Layer 11 of a small transformer language model trained on English Wikipedia (16 layers, counted from 0, width 128).
A neuron adds its activation times its output weights to the MLP's output. To switch it off is to set its activation to zero at one token and run the rest of the model.
A neuron's activation on a vector x is ReLU(weights . x), where the dot is the dot product.

Input weights of the MLP neurons that the questions are about. A number n stands for (n - 128) times 0.0037.
n10: 155, 121, 108, 132, 109, 111, 127, 114, 174, 61, 131, 82, 86, 155, 132, 114, 184, 76, 110, 163, 142, 141, 146, 98, 125, 124, 152, 132, 141, 147, 84, 170, 109, 111, 143, 137, 182, 177, 106, 148, 79, 151, 113, 102, 88, 134, 171, 130, 122, 152, 110, 180, 71, 158, 176, 123, 114, 146, 111, 133, 137, 175, 139, 94, 114, 154, 153, 104, 133, 155, 168, 168, 121, 78, 131, 142, 119, 130, 128, 141, 81, 107, 128, 211, 46, 126, 54, 172, 123, 142, 114, 99, 128, 68, 153, 69, 128, 76, 151, 141, 155, 147, 110, 103, 96, 156, 170, 146, 124, 113, 151, 78, 102, 111, 137, 140, 148, 155, 125, 145, 130, 95, 122, 97, 155, 158, 116, 85
n61: 89, 140, 151, 134, 119, 127, 142, 145, 174, 206, 136, 97, 43, 80, 205, 128, 169, 140, 58, 87, 133, 133, 144, 72, 85, 113, 156, 148, 139, 127, 117, 103, 131, 149, 133, 145, 160, 140, 118, 62, 97, 148, 100, 131, 137, 176, 147, 150, 135, 98, 88, 112, 176, 77, 78, 154, 168, 147, 83, 208, 163, 147, 111, 125, 99, 175, 128, 130, 130, 130, 155, 88, 190, 131, 123, 150, 113, 127, 119, 120, 98, 143, 153, 116, 167, 163, 163, 62, 120, 137, 143, 157, 117, 116, 160, 116, 131, 135, 168, 73, 191, 121, 171, 126, 74, 204, 93, 80, 114, 93, 109, 77, 127, 129, 123, 153, 90, 105, 108, 163, 161, 131, 133, 73, 121, 83, 47, 132
n155: 110, 128, 166, 82, 146, 142, 186, 122, 136, 142, 137, 92, 79, 101, 113, 158, 193, 93, 144, 176, 127, 136, 68, 170, 125, 91, 106, 108, 99, 86, 175, 115, 79, 137, 98, 111, 160, 79, 68, 141, 130, 177, 71, 130, 161, 105, 102, 159, 142, 112, 122, 113, 128, 104, 118, 115, 121, 196, 94, 159, 141, 147, 73, 150, 122, 77, 138, 137, 105, 134, 115, 153, 109, 156, 180, 120, 100, 166, 125, 110, 167, 159, 150, 181, 130, 147, 135, 89, 137, 137, 30, 181, 146, 130, 80, 121, 120, 80, 60, 165, 104, 76, 162, 127, 105, 154, 141, 137, 111, 160, 123, 121, 132, 159, 119, 129, 119, 138, 166, 140, 123, 153, 140, 127, 154, 134, 138, 170
n301: 160, 163, 116, 135, 94, 119, 93, 158, 160, 153, 183, 153, 130, 130, 108, 148, 123, 92, 107, 139, 93, 85, 100, 134, 132, 162, 117, 118, 76, 177, 106, 100, 167, 141, 131, 146, 125, 142, 159, 108, 116, 101, 92, 86, 152, 140, 132, 138, 121, 116, 144, 83, 160, 111, 96, 92, 103, 116, 85, 142, 177, 108, 185, 97, 88, 158, 144, 136, 109, 95, 157, 123, 125, 140, 111, 114, 172, 152, 122, 160, 101, 138, 61, 110, 102, 161, 149, 139, 128, 184, 150, 98, 123, 125, 99, 148, 75, 93, 129, 86, 107, 196, 170, 133, 183, 114, 132, 143, 133, 172, 107, 176, 134, 177, 99, 110, 108, 144, 148, 136, 117, 158, 138, 146, 115, 199, 111, 122
n468: 86, 138, 126, 94, 106, 96, 82, 111, 138, 167, 66, 157, 133, 237, 140, 105, 133, 100, 214, 123, 174, 170, 166, 100, 119, 183, 136, 105, 167, 170, 161, 153, 117, 147, 161, 184, 113, 115, 108, 48, 67, 117, 157, 145, 82, 135, 67, 170, 72, 120, 84, 85, 162, 65, 109, 48, 141, 159, 132, 147, 169, 100, 159, 128, 202, 124, 96, 89, 130, 103, 178, 129, 132, 156, 168, 141, 114, 93, 100, 98, 138, 90, 136, 188, 90, 92, 154, 109, 108, 170, 148, 133, 118, 163, 126, 54, 166, 124, 145, 107, 91, 142, 57, 108, 144, 95, 111, 189, 128, 156, 62, 120, 153, 110, 166, 151, 132, 191, 140, 107, 191, 120, 139, 93, 122, 148, 85, 102
n489: 156, 99, 121, 130, 118, 119, 122, 132, 202, 177, 135, 150, 126, 140, 130, 101, 124, 155, 106, 71, 82, 171, 150, 125, 121, 150, 130, 165, 111, 116, 148, 123, 106, 112, 188, 108, 171, 117, 86, 121, 121, 156, 100, 160, 137, 125, 136, 153, 125, 212, 91, 94, 144, 129, 57, 123, 198, 149, 83, 138, 130, 186, 163, 138, 102, 161, 64, 92, 132, 161, 117, 144, 148, 102, 126, 123, 153, 66, 107, 137, 112, 112, 169, 97, 130, 147, 155, 104, 153, 81, 111, 105, 146, 167, 113, 86, 135, 169, 170, 151, 98, 115, 131, 85, 121, 82, 147, 113, 145, 104, 100, 156, 160, 116, 78, 67, 121, 26, 136, 153, 158, 150, 109, 111, 135, 114, 124, 103
n500: 151, 125, 138, 97, 139, 96, 162, 149, 167, 58, 156, 149, 148, 168, 134, 87, 104, 174, 128, 74, 102, 59, 157, 143, 123, 115, 105, 119, 170, 111, 172, 101, 162, 135, 144, 145, 105, 89, 176, 128, 130, 127, 201, 62, 142, 85, 139, 119, 167, 135, 127, 188, 141, 131, 126, 82, 136, 125, 83, 172, 147, 114, 117, 119, 96, 118, 144, 70, 143, 83, 171, 45, 200, 121, 135, 112, 107, 160, 131, 145, 145, 152, 126, 90, 160, 90, 100, 122, 104, 167, 129, 137, 91, 146, 128, 121, 119, 143, 115, 123, 167, 118, 126, 118, 98, 176, 119, 126, 202, 116, 112, 119, 127, 132, 105, 139, 140, 150, 132, 115, 142, 162, 130, 106, 107, 126, 172, 98
n507: 142, 78, 130, 62, 170, 51, 129, 118, 145, 92, 170, 94, 155, 97, 191, 147, 143, 158, 72, 115, 138, 48, 126, 143, 171, 95, 146, 109, 94, 74, 106, 145, 94, 165, 133, 205, 158, 129, 155, 164, 137, 121, 122, 145, 129, 87, 105, 161, 154, 125, 127, 123, 164, 118, 132, 211, 102, 173, 164, 118, 165, 160, 172, 137, 90, 134, 131, 105, 161, 83, 122, 110, 136, 100, 113, 152, 149, 103, 68, 119, 134, 156, 130, 84, 8, 94, 153, 168, 164, 135, 95, 112, 99, 108, 113, 144, 140, 118, 128, 161, 137, 163, 119, 151, 134, 114, 119, 149, 162, 156, 139, 166, 64, 195, 148, 113, 140, 168, 89, 91, 76, 154, 103, 46, 159, 146, 84, 120

Output weights of the MLP neurons that the questions are about. A number n stands for (n - 128) times 0.0025.
n10: 128, 196, 142, 139, 137, 112, 96, 177, 108, 117, 133, 160, 186, 123, 136, 140, 134, 131, 156, 127, 101, 104, 158, 110, 116, 127, 63, 182, 138, 152, 174, 56, 167, 103, 118, 115, 82, 107, 137, 129, 120, 124, 157, 95, 139, 88, 127, 187, 145, 94, 125, 112, 135, 106, 111, 95, 65, 169, 161, 131, 126, 96, 91, 194, 127, 143, 101, 126, 138, 160, 88, 116, 147, 121, 164, 146, 107, 113, 132, 125, 131, 154, 105, 93, 146, 128, 125, 97, 132, 85, 168, 65, 158, 177, 139, 120, 135, 153, 102, 157, 126, 126, 135, 143, 166, 96, 110, 144, 107, 97, 68, 109, 161, 162, 144, 111, 119, 117, 138, 157, 126, 160, 117, 129, 107, 94, 148, 169
n61: 124, 145, 150, 121, 172, 142, 106, 149, 109, 125, 107, 115, 102, 104, 107, 110, 122, 54, 169, 141, 124, 146, 170, 138, 137, 139, 157, 132, 148, 95, 137, 121, 123, 119, 70, 166, 187, 94, 134, 110, 119, 127, 57, 123, 169, 133, 154, 208, 65, 160, 132, 166, 131, 131, 142, 139, 144, 121, 151, 138, 181, 78, 103, 73, 160, 149, 144, 167, 110, 124, 166, 97, 103, 67, 112, 101, 131, 96, 107, 104, 150, 110, 97, 129, 101, 129, 164, 118, 190, 133, 127, 121, 158, 96, 121, 140, 138, 138, 144, 110, 176, 116, 88, 137, 93, 135, 161, 138, 143, 120, 139, 167, 150, 133, 108, 110, 23, 121, 102, 109, 103, 125, 147, 172, 106, 105, 149, 146
n155: 103, 91, 142, 98, 158, 136, 59, 109, 113, 90, 122, 127, 135, 140, 126, 99, 60, 114, 146, 122, 95, 107, 155, 148, 163, 143, 121, 105, 113, 127, 120, 151, 114, 71, 149, 95, 115, 156, 105, 146, 131, 160, 150, 71, 142, 191, 131, 204, 160, 141, 98, 164, 115, 159, 154, 157, 81, 167, 94, 111, 123, 106, 109, 134, 144, 139, 84, 76, 96, 136, 178, 137, 103, 113, 134, 123, 137, 183, 131, 207, 104, 132, 59, 101, 91, 164, 91, 83, 125, 137, 64, 123, 123, 92, 133, 202, 129, 196, 121, 176, 136, 157, 105, 196, 105, 134, 113, 140, 164, 185, 119, 98, 125, 125, 175, 76, 160, 120, 118, 116, 102, 63, 183, 117, 156, 112, 141, 146
n301: 76, 125, 117, 150, 105, 118, 94, 139, 51, 130, 117, 112, 151, 154, 129, 133, 125, 177, 80, 226, 143, 192, 117, 104, 123, 176, 55, 114, 153, 62, 116, 168, 146, 143, 116, 161, 117, 143, 109, 140, 156, 143, 175, 156, 124, 88, 151, 77, 134, 109, 113, 121, 91, 103, 113, 167, 121, 168, 87, 121, 105, 142, 135, 126, 168, 109, 137, 98, 135, 131, 97, 108, 128, 152, 152, 85, 123, 163, 103, 93, 108, 163, 134, 119, 134, 134, 140, 117, 144, 128, 167, 144, 93, 123, 141, 110, 116, 172, 135, 143, 161, 123, 112, 171, 193, 123, 145, 90, 142, 127, 141, 119, 143, 84, 160, 121, 158, 77, 143, 112, 115, 137, 100, 146, 105, 103, 89, 126
n468: 119, 139, 88, 108, 88, 182, 144, 158, 120, 201, 111, 181, 102, 163, 110, 104, 170, 79, 126, 108, 78, 76, 146, 162, 193, 121, 126, 118, 168, 156, 143, 149, 116, 185, 94, 75, 140, 111, 153, 103, 82, 107, 169, 155, 66, 153, 169, 157, 110, 129, 124, 111, 168, 202, 72, 77, 132, 103, 175, 82, 151, 185, 129, 80, 146, 124, 88, 38, 114, 92, 112, 165, 131, 170, 204, 161, 142, 146, 138, 44, 151, 150, 132, 135, 174, 163, 105, 102, 141, 146, 141, 143, 144, 56, 114, 76, 205, 171, 94, 93, 90, 167, 142, 105, 154, 106, 110, 95, 80, 114, 167, 123, 122, 52, 91, 84, 134, 157, 143, 152, 153, 149, 97, 48, 87, 124, 169, 138
n489: 127, 99, 147, 119, 126, 169, 91, 114, 74, 136, 168, 91, 125, 165, 89, 138, 140, 155, 153, 105, 165, 163, 149, 160, 114, 97, 138, 121, 117, 150, 163, 131, 104, 91, 72, 141, 106, 172, 126, 143, 147, 131, 139, 186, 112, 164, 101, 114, 137, 123, 84, 175, 117, 153, 93, 133, 143, 105, 115, 64, 121, 137, 144, 151, 168, 126, 146, 149, 92, 210, 44, 97, 150, 110, 134, 110, 22, 124, 90, 112, 179, 154, 124, 95, 135, 113, 77, 103, 166, 144, 118, 190, 139, 115, 97, 143, 118, 135, 114, 106, 103, 148, 147, 176, 143, 168, 117, 124, 115, 150, 127, 160, 162, 143, 135, 113, 125, 125, 111, 112, 133, 126, 175, 167, 96, 139, 133, 108
n500: 124, 163, 82, 108, 68, 118, 115, 174, 143, 117, 165, 112, 128, 122, 120, 105, 172, 145, 158, 129, 86, 87, 157, 166, 148, 127, 141, 131, 196, 127, 53, 125, 192, 147, 165, 93, 129, 100, 154, 144, 135, 148, 98, 165, 124, 92, 122, 141, 111, 171, 121, 142, 102, 184, 142, 154, 146, 143, 188, 106, 142, 87, 148, 173, 103, 115, 129, 110, 134, 130, 85, 124, 150, 99, 141, 112, 185, 176, 84, 98, 187, 109, 112, 98, 134, 113, 124, 101, 149, 120, 122, 132, 110, 113, 146, 115, 101, 156, 122, 103, 104, 111, 94, 90, 37, 110, 78, 123, 153, 154, 133, 94, 172, 167, 193, 89, 151, 93, 180, 164, 109, 114, 144, 122, 117, 101, 100, 76
n507: 203, 73, 106, 151, 123, 94, 121, 127, 123, 117, 118, 138, 135, 89, 134, 130, 106, 97, 126, 111, 71, 48, 115, 112, 90, 97, 136, 135, 154, 69, 107, 129, 113, 129, 137, 196, 144, 82, 88, 146, 97, 122, 181, 179, 76, 127, 102, 181, 150, 156, 153, 66, 152, 106, 75, 197, 107, 94, 121, 112, 141, 164, 89, 148, 108, 148, 120, 113, 155, 24, 153, 105, 117, 185, 134, 195, 77, 74, 102, 103, 150, 172, 95, 209, 8, 175, 118, 149, 128, 170, 110, 119, 98, 91, 128, 152, 134, 137, 188, 178, 127, 105, 168, 186, 162, 180, 99, 148, 133, 136, 115, 188, 138, 192, 170, 95, 136, 174, 180, 106, 107, 159, 163, 47, 112, 149, 115, 160

Each question names a token from some text and the token that comes next. It shows the vector x that enters the MLP there. A number n stands for (n - 128) times 0.043.

Then comes g, the gradient of the next token's log-probability with respect to the MLP's output, scaled to length 1. A neuron's effect is roughly proportional to its activation times (output weights . g). A number n stands for (n - 128) times 0.0034.

"9", then "5"
x: 118, 96, 154, 180, 151, 158, 92, 134, 123, 179, 134, 129, 134, 93, 104, 81, 95, 152, 152, 96, 113, 153, 90, 118, 148, 103, 157, 65, 132, 139, 122, 177, 173, 167, 90, 135, 161, 135, 92, 174, 138, 138, 84, 148, 128, 180, 147, 94, 157, 123, 112, 129, 127, 132, 130, 165, 145, 123, 172, 152, 86, 75, 111, 144, 160, 98, 161, 118, 116, 129, 138, 129, 133, 122, 146, 143, 168, 146, 204, 133, 105, 128, 146, 147, 101, 118, 146, 102, 144, 130, 94, 118, 122, 137, 160, 152, 123, 68, 136, 85, 153, 136, 95, 108, 126, 169, 135, 80, 160, 108, 97, 114, 146, 119, 131, 122, 93, 107, 130, 74, 116, 109, 167, 105, 155, 67, 122, 122
g: 86, 118, 115, 153, 117, 96, 147, 132, 120, 117, 116, 180, 179, 156, 90, 125, 129, 147, 137, 159, 116, 150, 153, 104, 111, 98, 160, 114, 143, 77, 138, 89, 131, 153, 133, 131, 194, 104, 107, 129, 124, 152, 146, 111, 106, 139, 141, 106, 98, 148, 143, 122, 99, 148, 156, 82, 101, 117, 159, 146, 157, 155, 81, 172, 129, 148, 123, 134, 102, 104, 145, 103, 115, 123, 143, 128, 80, 152, 134, 130, 129, 144, 94, 160, 107, 122, 127, 156, 157, 171, 107, 75, 103, 123, 142, 94, 135, 103, 146, 85, 181, 134, 86, 149, 158, 154, 129, 156, 176, 120, 142, 135, 135, 111, 71, 128, 131, 74, 90, 90, 149, 129, 114, 164, 136, 121, 153, 137
Switching off which neuron hurts the next token most? n61

"The", then " Scotland"
x: 166, 120, 157, 145, 131, 151, 153, 149, 81, 173, 94, 121, 158, 101, 68, 105, 147, 152, 107, 108, 91, 171, 131, 99, 132, 125, 153, 102, 149, 116, 124, 86, 142, 175, 107, 102, 174, 140, 133, 187, 140, 102, 111, 128, 134, 136, 111, 104, 156, 126, 148, 107, 118, 141, 133, 140, 116, 113, 152, 173, 80, 91, 137, 153, 113, 116, 132, 92, 125, 240, 140, 158, 149, 127, 157, 110, 154, 97, 169, 97, 88, 142, 138, 143, 127, 101, 100, 138, 137, 136, 106, 119, 166, 124, 165, 159, 117, 103, 126, 84, 143, 141, 115, 104, 169, 128, 139, 118, 117, 84, 130, 91, 145, 146, 160, 144, 112, 112, 155, 124, 131, 154, 107, 63, 111, 74, 129, 90
g: 87, 108, 106, 97, 144, 74, 156, 125, 151, 162, 169, 104, 161, 136, 192, 118, 138, 139, 156, 142, 117, 156, 194, 148, 123, 141, 147, 135, 131, 121, 148, 167, 103, 100, 120, 155, 94, 126, 112, 118, 43, 91, 100, 168, 99, 166, 123, 183, 89, 120, 134, 143, 155, 81, 122, 135, 95, 144, 147, 96, 167, 122, 137, 103, 148, 97, 136, 122, 104, 159, 119, 104, 136, 165, 114, 122, 107, 118, 120, 99, 136, 103, 148, 185, 130, 149, 146, 135, 110, 91, 115, 142, 106, 164, 122, 90, 109, 120, 123, 125, 125, 113, 102, 149, 127, 105, 99, 128, 145, 123, 131, 125, 179, 164, 129, 114, 124, 129, 134, 106, 65, 142, 150, 146, 140, 131, 132, 119
Switching off which neuron hurts the next token most? n61

" Inc", then "lu"
x: 179, 111, 115, 148, 155, 116, 118, 109, 52, 169, 122, 142, 129, 117, 98, 116, 113, 169, 146, 90, 80, 106, 130, 159, 140, 121, 134, 89, 159, 152, 98, 60, 146, 116, 134, 118, 120, 147, 132, 172, 117, 134, 136, 111, 194, 144, 113, 49, 125, 130, 123, 138, 133, 122, 123, 125, 77, 122, 138, 186, 98, 109, 98, 161, 160, 112, 136, 116, 102, 154, 142, 128, 126, 157, 111, 91, 161, 145, 170, 106, 114, 134, 159, 157, 101, 121, 150, 128, 135, 125, 133, 115, 153, 113, 166, 142, 137, 112, 143, 85, 159, 163, 96, 102, 165, 101, 138, 60, 168, 113, 116, 135, 171, 158, 182, 127, 119, 140, 129, 91, 118, 140, 139, 79, 167, 67, 136, 127
g: 126, 117, 120, 128, 146, 101, 183, 86, 110, 163, 120, 119, 135, 106, 101, 99, 127, 135, 134, 148, 127, 181, 120, 147, 141, 111, 90, 164, 121, 88, 125, 85, 121, 109, 140, 110, 97, 148, 130, 110, 130, 99, 116, 169, 135, 168, 140, 130, 130, 131, 93, 104, 92, 154, 149, 90, 112, 118, 118, 165, 115, 165, 136, 176, 151, 108, 123, 109, 136, 94, 146, 108, 154, 148, 119, 110, 135, 113, 95, 102, 85, 97, 119, 152, 95, 132, 168, 158, 115, 128, 89, 151, 136, 160, 117, 106, 169, 149, 137, 164, 181, 116, 129, 155, 155, 150, 158, 154, 64, 122, 126, 123, 149, 171, 137, 135, 139, 140, 124, 174, 161, 150, 95, 110, 120, 115, 109, 43
Which neuron, switched off, raises the next token's probability most? n500

" Te", then "ar"
x: 120, 161, 158, 154, 161, 112, 123, 119, 103, 157, 87, 137, 210, 78, 77, 65, 110, 168, 159, 97, 104, 133, 105, 153, 145, 121, 148, 75, 119, 139, 149, 105, 138, 122, 149, 76, 129, 163, 125, 116, 109, 126, 129, 184, 142, 141, 116, 77, 106, 97, 118, 97, 107, 136, 136, 112, 61, 94, 133, 130, 83, 95, 121, 187, 159, 124, 128, 121, 120, 150, 148, 170, 121, 153, 129, 109, 177, 160, 142, 122, 104, 179, 143, 164, 119, 111, 136, 126, 128, 165, 124, 103, 166, 131, 178, 138, 130, 118, 153, 117, 156, 160, 81, 119, 120, 90, 137, 108, 88, 129, 122, 96, 141, 145, 151, 140, 108, 147, 189, 153, 147, 85, 114, 107, 139, 109, 121, 114
g: 125, 187, 72, 105, 109, 98, 176, 84, 114, 138, 121, 123, 90, 117, 102, 170, 137, 155, 160, 99, 95, 155, 135, 175, 100, 141, 147, 110, 152, 157, 151, 90, 133, 143, 119, 153, 146, 122, 149, 117, 161, 130, 140, 83, 93, 133, 153, 109, 121, 154, 113, 106, 120, 123, 89, 134, 132, 149, 154, 166, 160, 101, 108, 103, 153, 126, 120, 89, 177, 115, 118, 134, 104, 116, 171, 149, 104, 113, 126, 162, 167, 118, 108, 102, 101, 138, 157, 135, 132, 133, 136, 123, 189, 106, 97, 70, 150, 114, 179, 86, 94, 139, 125, 109, 109, 156, 146, 128, 117, 116, 156, 102, 185, 135, 103, 77, 141, 114, 111, 158, 129, 108, 130, 136, 146, 119, 144, 127
Switching off which neuron hurts the next token most? n468

"°", then "4"
x: 127, 146, 118, 140, 129, 120, 72, 136, 125, 156, 146, 123, 156, 140, 70, 90, 97, 140, 128, 110, 87, 138, 144, 125, 138, 92, 142, 141, 172, 155, 110, 115, 126, 133, 152, 144, 146, 116, 99, 154, 127, 172, 89, 161, 86, 160, 101, 66, 139, 113, 130, 154, 170, 94, 128, 143, 102, 106, 128, 134, 107, 101, 141, 181, 138, 139, 86, 82, 146, 144, 139, 136, 90, 136, 94, 137, 192, 182, 165, 130, 125, 107, 120, 168, 150, 127, 129, 153, 168, 136, 110, 94, 166, 111, 143, 105, 132, 76, 134, 98, 144, 128, 103, 112, 142, 98, 143, 86, 151, 139, 121, 121, 171, 114, 145, 161, 134, 138, 171, 97, 150, 78, 166, 62, 124, 80, 134, 173
g: 132, 171, 130, 108, 117, 121, 158, 167, 157, 140, 178, 146, 115, 119, 163, 99, 162, 104, 119, 95, 136, 158, 113, 130, 117, 162, 149, 87, 145, 133, 161, 119, 126, 134, 104, 146, 129, 113, 150, 128, 131, 124, 127, 144, 132, 215, 85, 150, 150, 105, 118, 113, 86, 144, 72, 96, 132, 100, 139, 119, 152, 169, 133, 87, 142, 116, 158, 130, 144, 109, 176, 154, 153, 145, 122, 130, 88, 123, 122, 115, 113, 126, 102, 147, 128, 76, 132, 108, 147, 145, 60, 123, 149, 143, 152, 123, 132, 167, 97, 135, 89, 143, 158, 106, 111, 92, 134, 123, 142, 85, 146, 96, 100, 113, 127, 68, 113, 125, 107, 134, 182, 123, 134, 104, 145, 125, 178, 91
Switching off which neuron hurts the next token most? n468

"°", then "W"
x: 111, 128, 139, 116, 125, 146, 103, 142, 127, 146, 134, 121, 144, 143, 87, 103, 96, 146, 186, 113, 95, 151, 85, 114, 109, 104, 106, 113, 144, 175, 120, 132, 134, 141, 156, 132, 138, 96, 104, 159, 146, 172, 96, 175, 119, 139, 81, 40, 159, 125, 146, 171, 164, 94, 107, 115, 78, 121, 122, 117, 101, 94, 150, 161, 143, 129, 103, 95, 118, 148, 137, 126, 121, 107, 107, 89, 150, 150, 147, 114, 115, 124, 124, 169, 146, 119, 140, 169, 174, 135, 133, 75, 127, 149, 161, 145, 120, 59, 143, 106, 154, 112, 109, 135, 177, 100, 111, 99, 147, 129, 147, 85, 173, 136, 167, 170, 116, 145, 140, 98, 147, 131, 159, 100, 160, 64, 154, 152
g: 131, 148, 137, 153, 128, 133, 98, 135, 150, 101, 133, 103, 99, 163, 106, 178, 83, 102, 137, 137, 153, 127, 159, 156, 118, 153, 83, 176, 112, 156, 122, 133, 157, 141, 94, 126, 89, 71, 167, 109, 82, 139, 159, 124, 122, 125, 136, 119, 154, 130, 137, 140, 112, 162, 159, 135, 102, 151, 119, 147, 165, 130, 168, 130, 133, 103, 106, 139, 135, 122, 161, 122, 126, 139, 132, 128, 122, 94, 107, 126, 148, 118, 177, 138, 131, 177, 85, 112, 147, 91, 140, 158, 51, 91, 87, 97, 121, 95, 152, 104, 145, 144, 124, 138, 133, 111, 134, 106, 62, 190, 134, 149, 165, 118, 111, 136, 111, 109, 104, 138, 117, 109, 145, 141, 165, 147, 87, 89
Switching off which neuron hurts the next token most? n468

"4", then "6"
x: 150, 108, 145, 115, 168, 132, 102, 151, 150, 142, 99, 118, 198, 74, 35, 82, 110, 159, 139, 75, 70, 154, 128, 131, 118, 105, 188, 61, 146, 127, 110, 109, 200, 134, 112, 125, 141, 159, 108, 164, 130, 174, 111, 125, 141, 135, 112, 85, 170, 116, 115, 115, 163, 138, 122, 152, 90, 109, 157, 140, 81, 89, 131, 179, 121, 119, 139, 101, 117, 131, 123, 128, 150, 153, 154, 108, 186, 143, 166, 120, 124, 137, 128, 140, 145, 138, 122, 141, 145, 104, 90, 114, 152, 153, 136, 150, 113, 128, 124, 93, 94, 119, 112, 96, 116, 180, 105, 95, 159, 157, 121, 132, 133, 152, 154, 112, 123, 122, 162, 120, 149, 130, 143, 78, 124, 99, 141, 143
g: 96, 148, 124, 104, 140, 96, 148, 151, 185, 134, 124, 130, 110, 120, 126, 69, 157, 132, 132, 104, 116, 128, 143, 136, 115, 128, 166, 131, 127, 145, 126, 142, 142, 154, 131, 157, 122, 86, 121, 151, 143, 63, 79, 162, 133, 122, 190, 176, 176, 100, 105, 142, 132, 64, 132, 159, 132, 140, 129, 87, 186, 154, 127, 126, 105, 112, 170, 157, 133, 96, 135, 82, 151, 99, 164, 166, 99, 83, 94, 141, 88, 124, 145, 102, 119, 167, 191, 130, 107, 137, 105, 134, 119, 158, 132, 149, 139, 151, 90, 157, 122, 123, 101, 102, 132, 123, 139, 114, 125, 125, 96, 108, 141, 132, 157, 129, 94, 85, 158, 110, 107, 123, 121, 134, 117, 138, 109, 133
Switching off which neuron hurts the next token most? n500

"ad", then "ing"
x: 95, 88, 177, 144, 154, 126, 133, 146, 63, 155, 135, 140, 198, 131, 81, 127, 105, 132, 176, 148, 108, 131, 99, 131, 131, 90, 126, 66, 122, 140, 105, 119, 139, 137, 131, 113, 113, 143, 95, 136, 160, 104, 139, 143, 157, 170, 177, 118, 103, 78, 114, 113, 128, 151, 126, 131, 97, 71, 135, 189, 74, 104, 122, 154, 161, 102, 176, 93, 98, 150, 131, 152, 113, 127, 134, 125, 207, 170, 171, 128, 95, 139, 144, 145, 111, 155, 113, 127, 144, 123, 119, 108, 117, 114, 137, 143, 107, 66, 161, 132, 150, 157, 152, 67, 132, 163, 110, 98, 120, 99, 121, 127, 132, 134, 137, 99, 101, 133, 169, 124, 102, 138, 108, 137, 157, 141, 126, 143
g: 88, 108, 131, 137, 162, 148, 117, 138, 153, 139, 148, 176, 84, 167, 140, 168, 146, 87, 158, 157, 73, 176, 141, 151, 79, 108, 86, 134, 118, 113, 84, 130, 169, 128, 136, 133, 173, 134, 132, 136, 160, 123, 86, 106, 116, 111, 80, 107, 171, 109, 162, 123, 116, 92, 106, 126, 122, 83, 139, 89, 119, 156, 115, 124, 171, 121, 131, 120, 148, 131, 144, 88, 149, 110, 162, 160, 114, 131, 170, 91, 114, 199, 113, 89, 127, 101, 133, 150, 107, 124, 132, 126, 133, 113, 119, 121, 126, 148, 152, 150, 156, 120, 163, 74, 131, 109, 134, 144, 165, 101, 97, 147, 140, 103, 132, 144, 106, 117, 111, 125, 77, 136, 118, 143, 138, 164, 105, 141
Which neuron, switched off, raises the next token's probability most? n155

"5", then "′"
x: 128, 127, 142, 150, 134, 99, 71, 104, 125, 126, 120, 122, 178, 90, 81, 106, 103, 161, 136, 87, 108, 154, 111, 92, 137, 135, 132, 106, 119, 149, 116, 136, 124, 145, 109, 150, 133, 125, 138, 181, 86, 148, 56, 141, 105, 151, 127, 113, 166, 131, 119, 147, 176, 105, 127, 167, 133, 132, 133, 115, 94, 94, 145, 154, 151, 125, 116, 115, 145, 112, 121, 158, 74, 167, 90, 153, 177, 167, 193, 122, 117, 121, 120, 168, 87, 123, 115, 146, 131, 152, 98, 117, 141, 102, 136, 171, 118, 95, 143, 104, 141, 154, 132, 109, 166, 104, 148, 76, 196, 111, 130, 139, 137, 106, 133, 118, 129, 151, 127, 92, 172, 134, 189, 89, 91, 92, 129, 183
g: 106, 141, 131, 110, 148, 107, 152, 125, 106, 97, 138, 170, 143, 143, 128, 90, 132, 192, 94, 143, 130, 138, 119, 98, 117, 162, 77, 101, 100, 99, 83, 144, 117, 127, 127, 133, 154, 116, 122, 117, 97, 112, 136, 101, 164, 118, 142, 168, 162, 146, 172, 107, 95, 148, 113, 191, 181, 127, 153, 166, 101, 150, 109, 149, 159, 157, 117, 133, 151, 125, 98, 108, 136, 151, 160, 146, 92, 98, 98, 136, 135, 137, 117, 170, 107, 120, 122, 167, 128, 66, 155, 149, 158, 85, 94, 144, 104, 127, 123, 133, 189, 131, 94, 115, 143, 94, 89, 136, 110, 117, 138, 135, 104, 115, 169, 108, 131, 101, 89, 155, 116, 128, 186, 125, 123, 114, 122, 111
Switching off which neuron hurts the next token most? n301

"3", then ":"
x: 148, 105, 130, 134, 165, 126, 127, 159, 138, 150, 112, 122, 167, 99, 45, 104, 100, 176, 109, 53, 86, 162, 129, 118, 146, 101, 196, 60, 142, 114, 111, 120, 184, 151, 101, 137, 148, 147, 97, 189, 134, 147, 112, 124, 137, 125, 101, 102, 148, 116, 105, 117, 154, 155, 110, 158, 81, 90, 156, 163, 92, 76, 120, 179, 146, 140, 127, 117, 125, 104, 129, 104, 155, 127, 151, 120, 182, 117, 186, 130, 124, 136, 126, 127, 150, 147, 116, 174, 161, 93, 120, 110, 172, 140, 117, 146, 127, 119, 126, 95, 103, 131, 108, 92, 132, 174, 140, 105, 124, 113, 139, 109, 149, 147, 139, 89, 120, 125, 168, 121, 140, 118, 168, 85, 105, 104, 128, 147
g: 109, 125, 116, 147, 146, 116, 59, 94, 58, 118, 136, 140, 126, 100, 108, 136, 116, 141, 139, 103, 114, 164, 133, 122, 116, 126, 76, 190, 115, 95, 110, 159, 139, 160, 147, 138, 157, 151, 128, 130, 118, 125, 113, 171, 120, 157, 103, 98, 115, 114, 129, 56, 135, 145, 131, 100, 106, 97, 146, 170, 66, 163, 154, 138, 120, 120, 123, 119, 85, 149, 165, 133, 111, 169, 123, 107, 108, 177, 157, 151, 84, 129, 148, 119, 131, 106, 139, 166, 115, 84, 146, 111, 127, 113, 140, 128, 151, 133, 158, 150, 180, 151, 100, 101, 80, 153, 140, 123, 171, 118, 159, 101, 122, 145, 125, 125, 102, 151, 137, 161, 156, 135, 155, 134, 127, 132, 141, 91
Which neuron, switched off, raises the next token's probability most? n489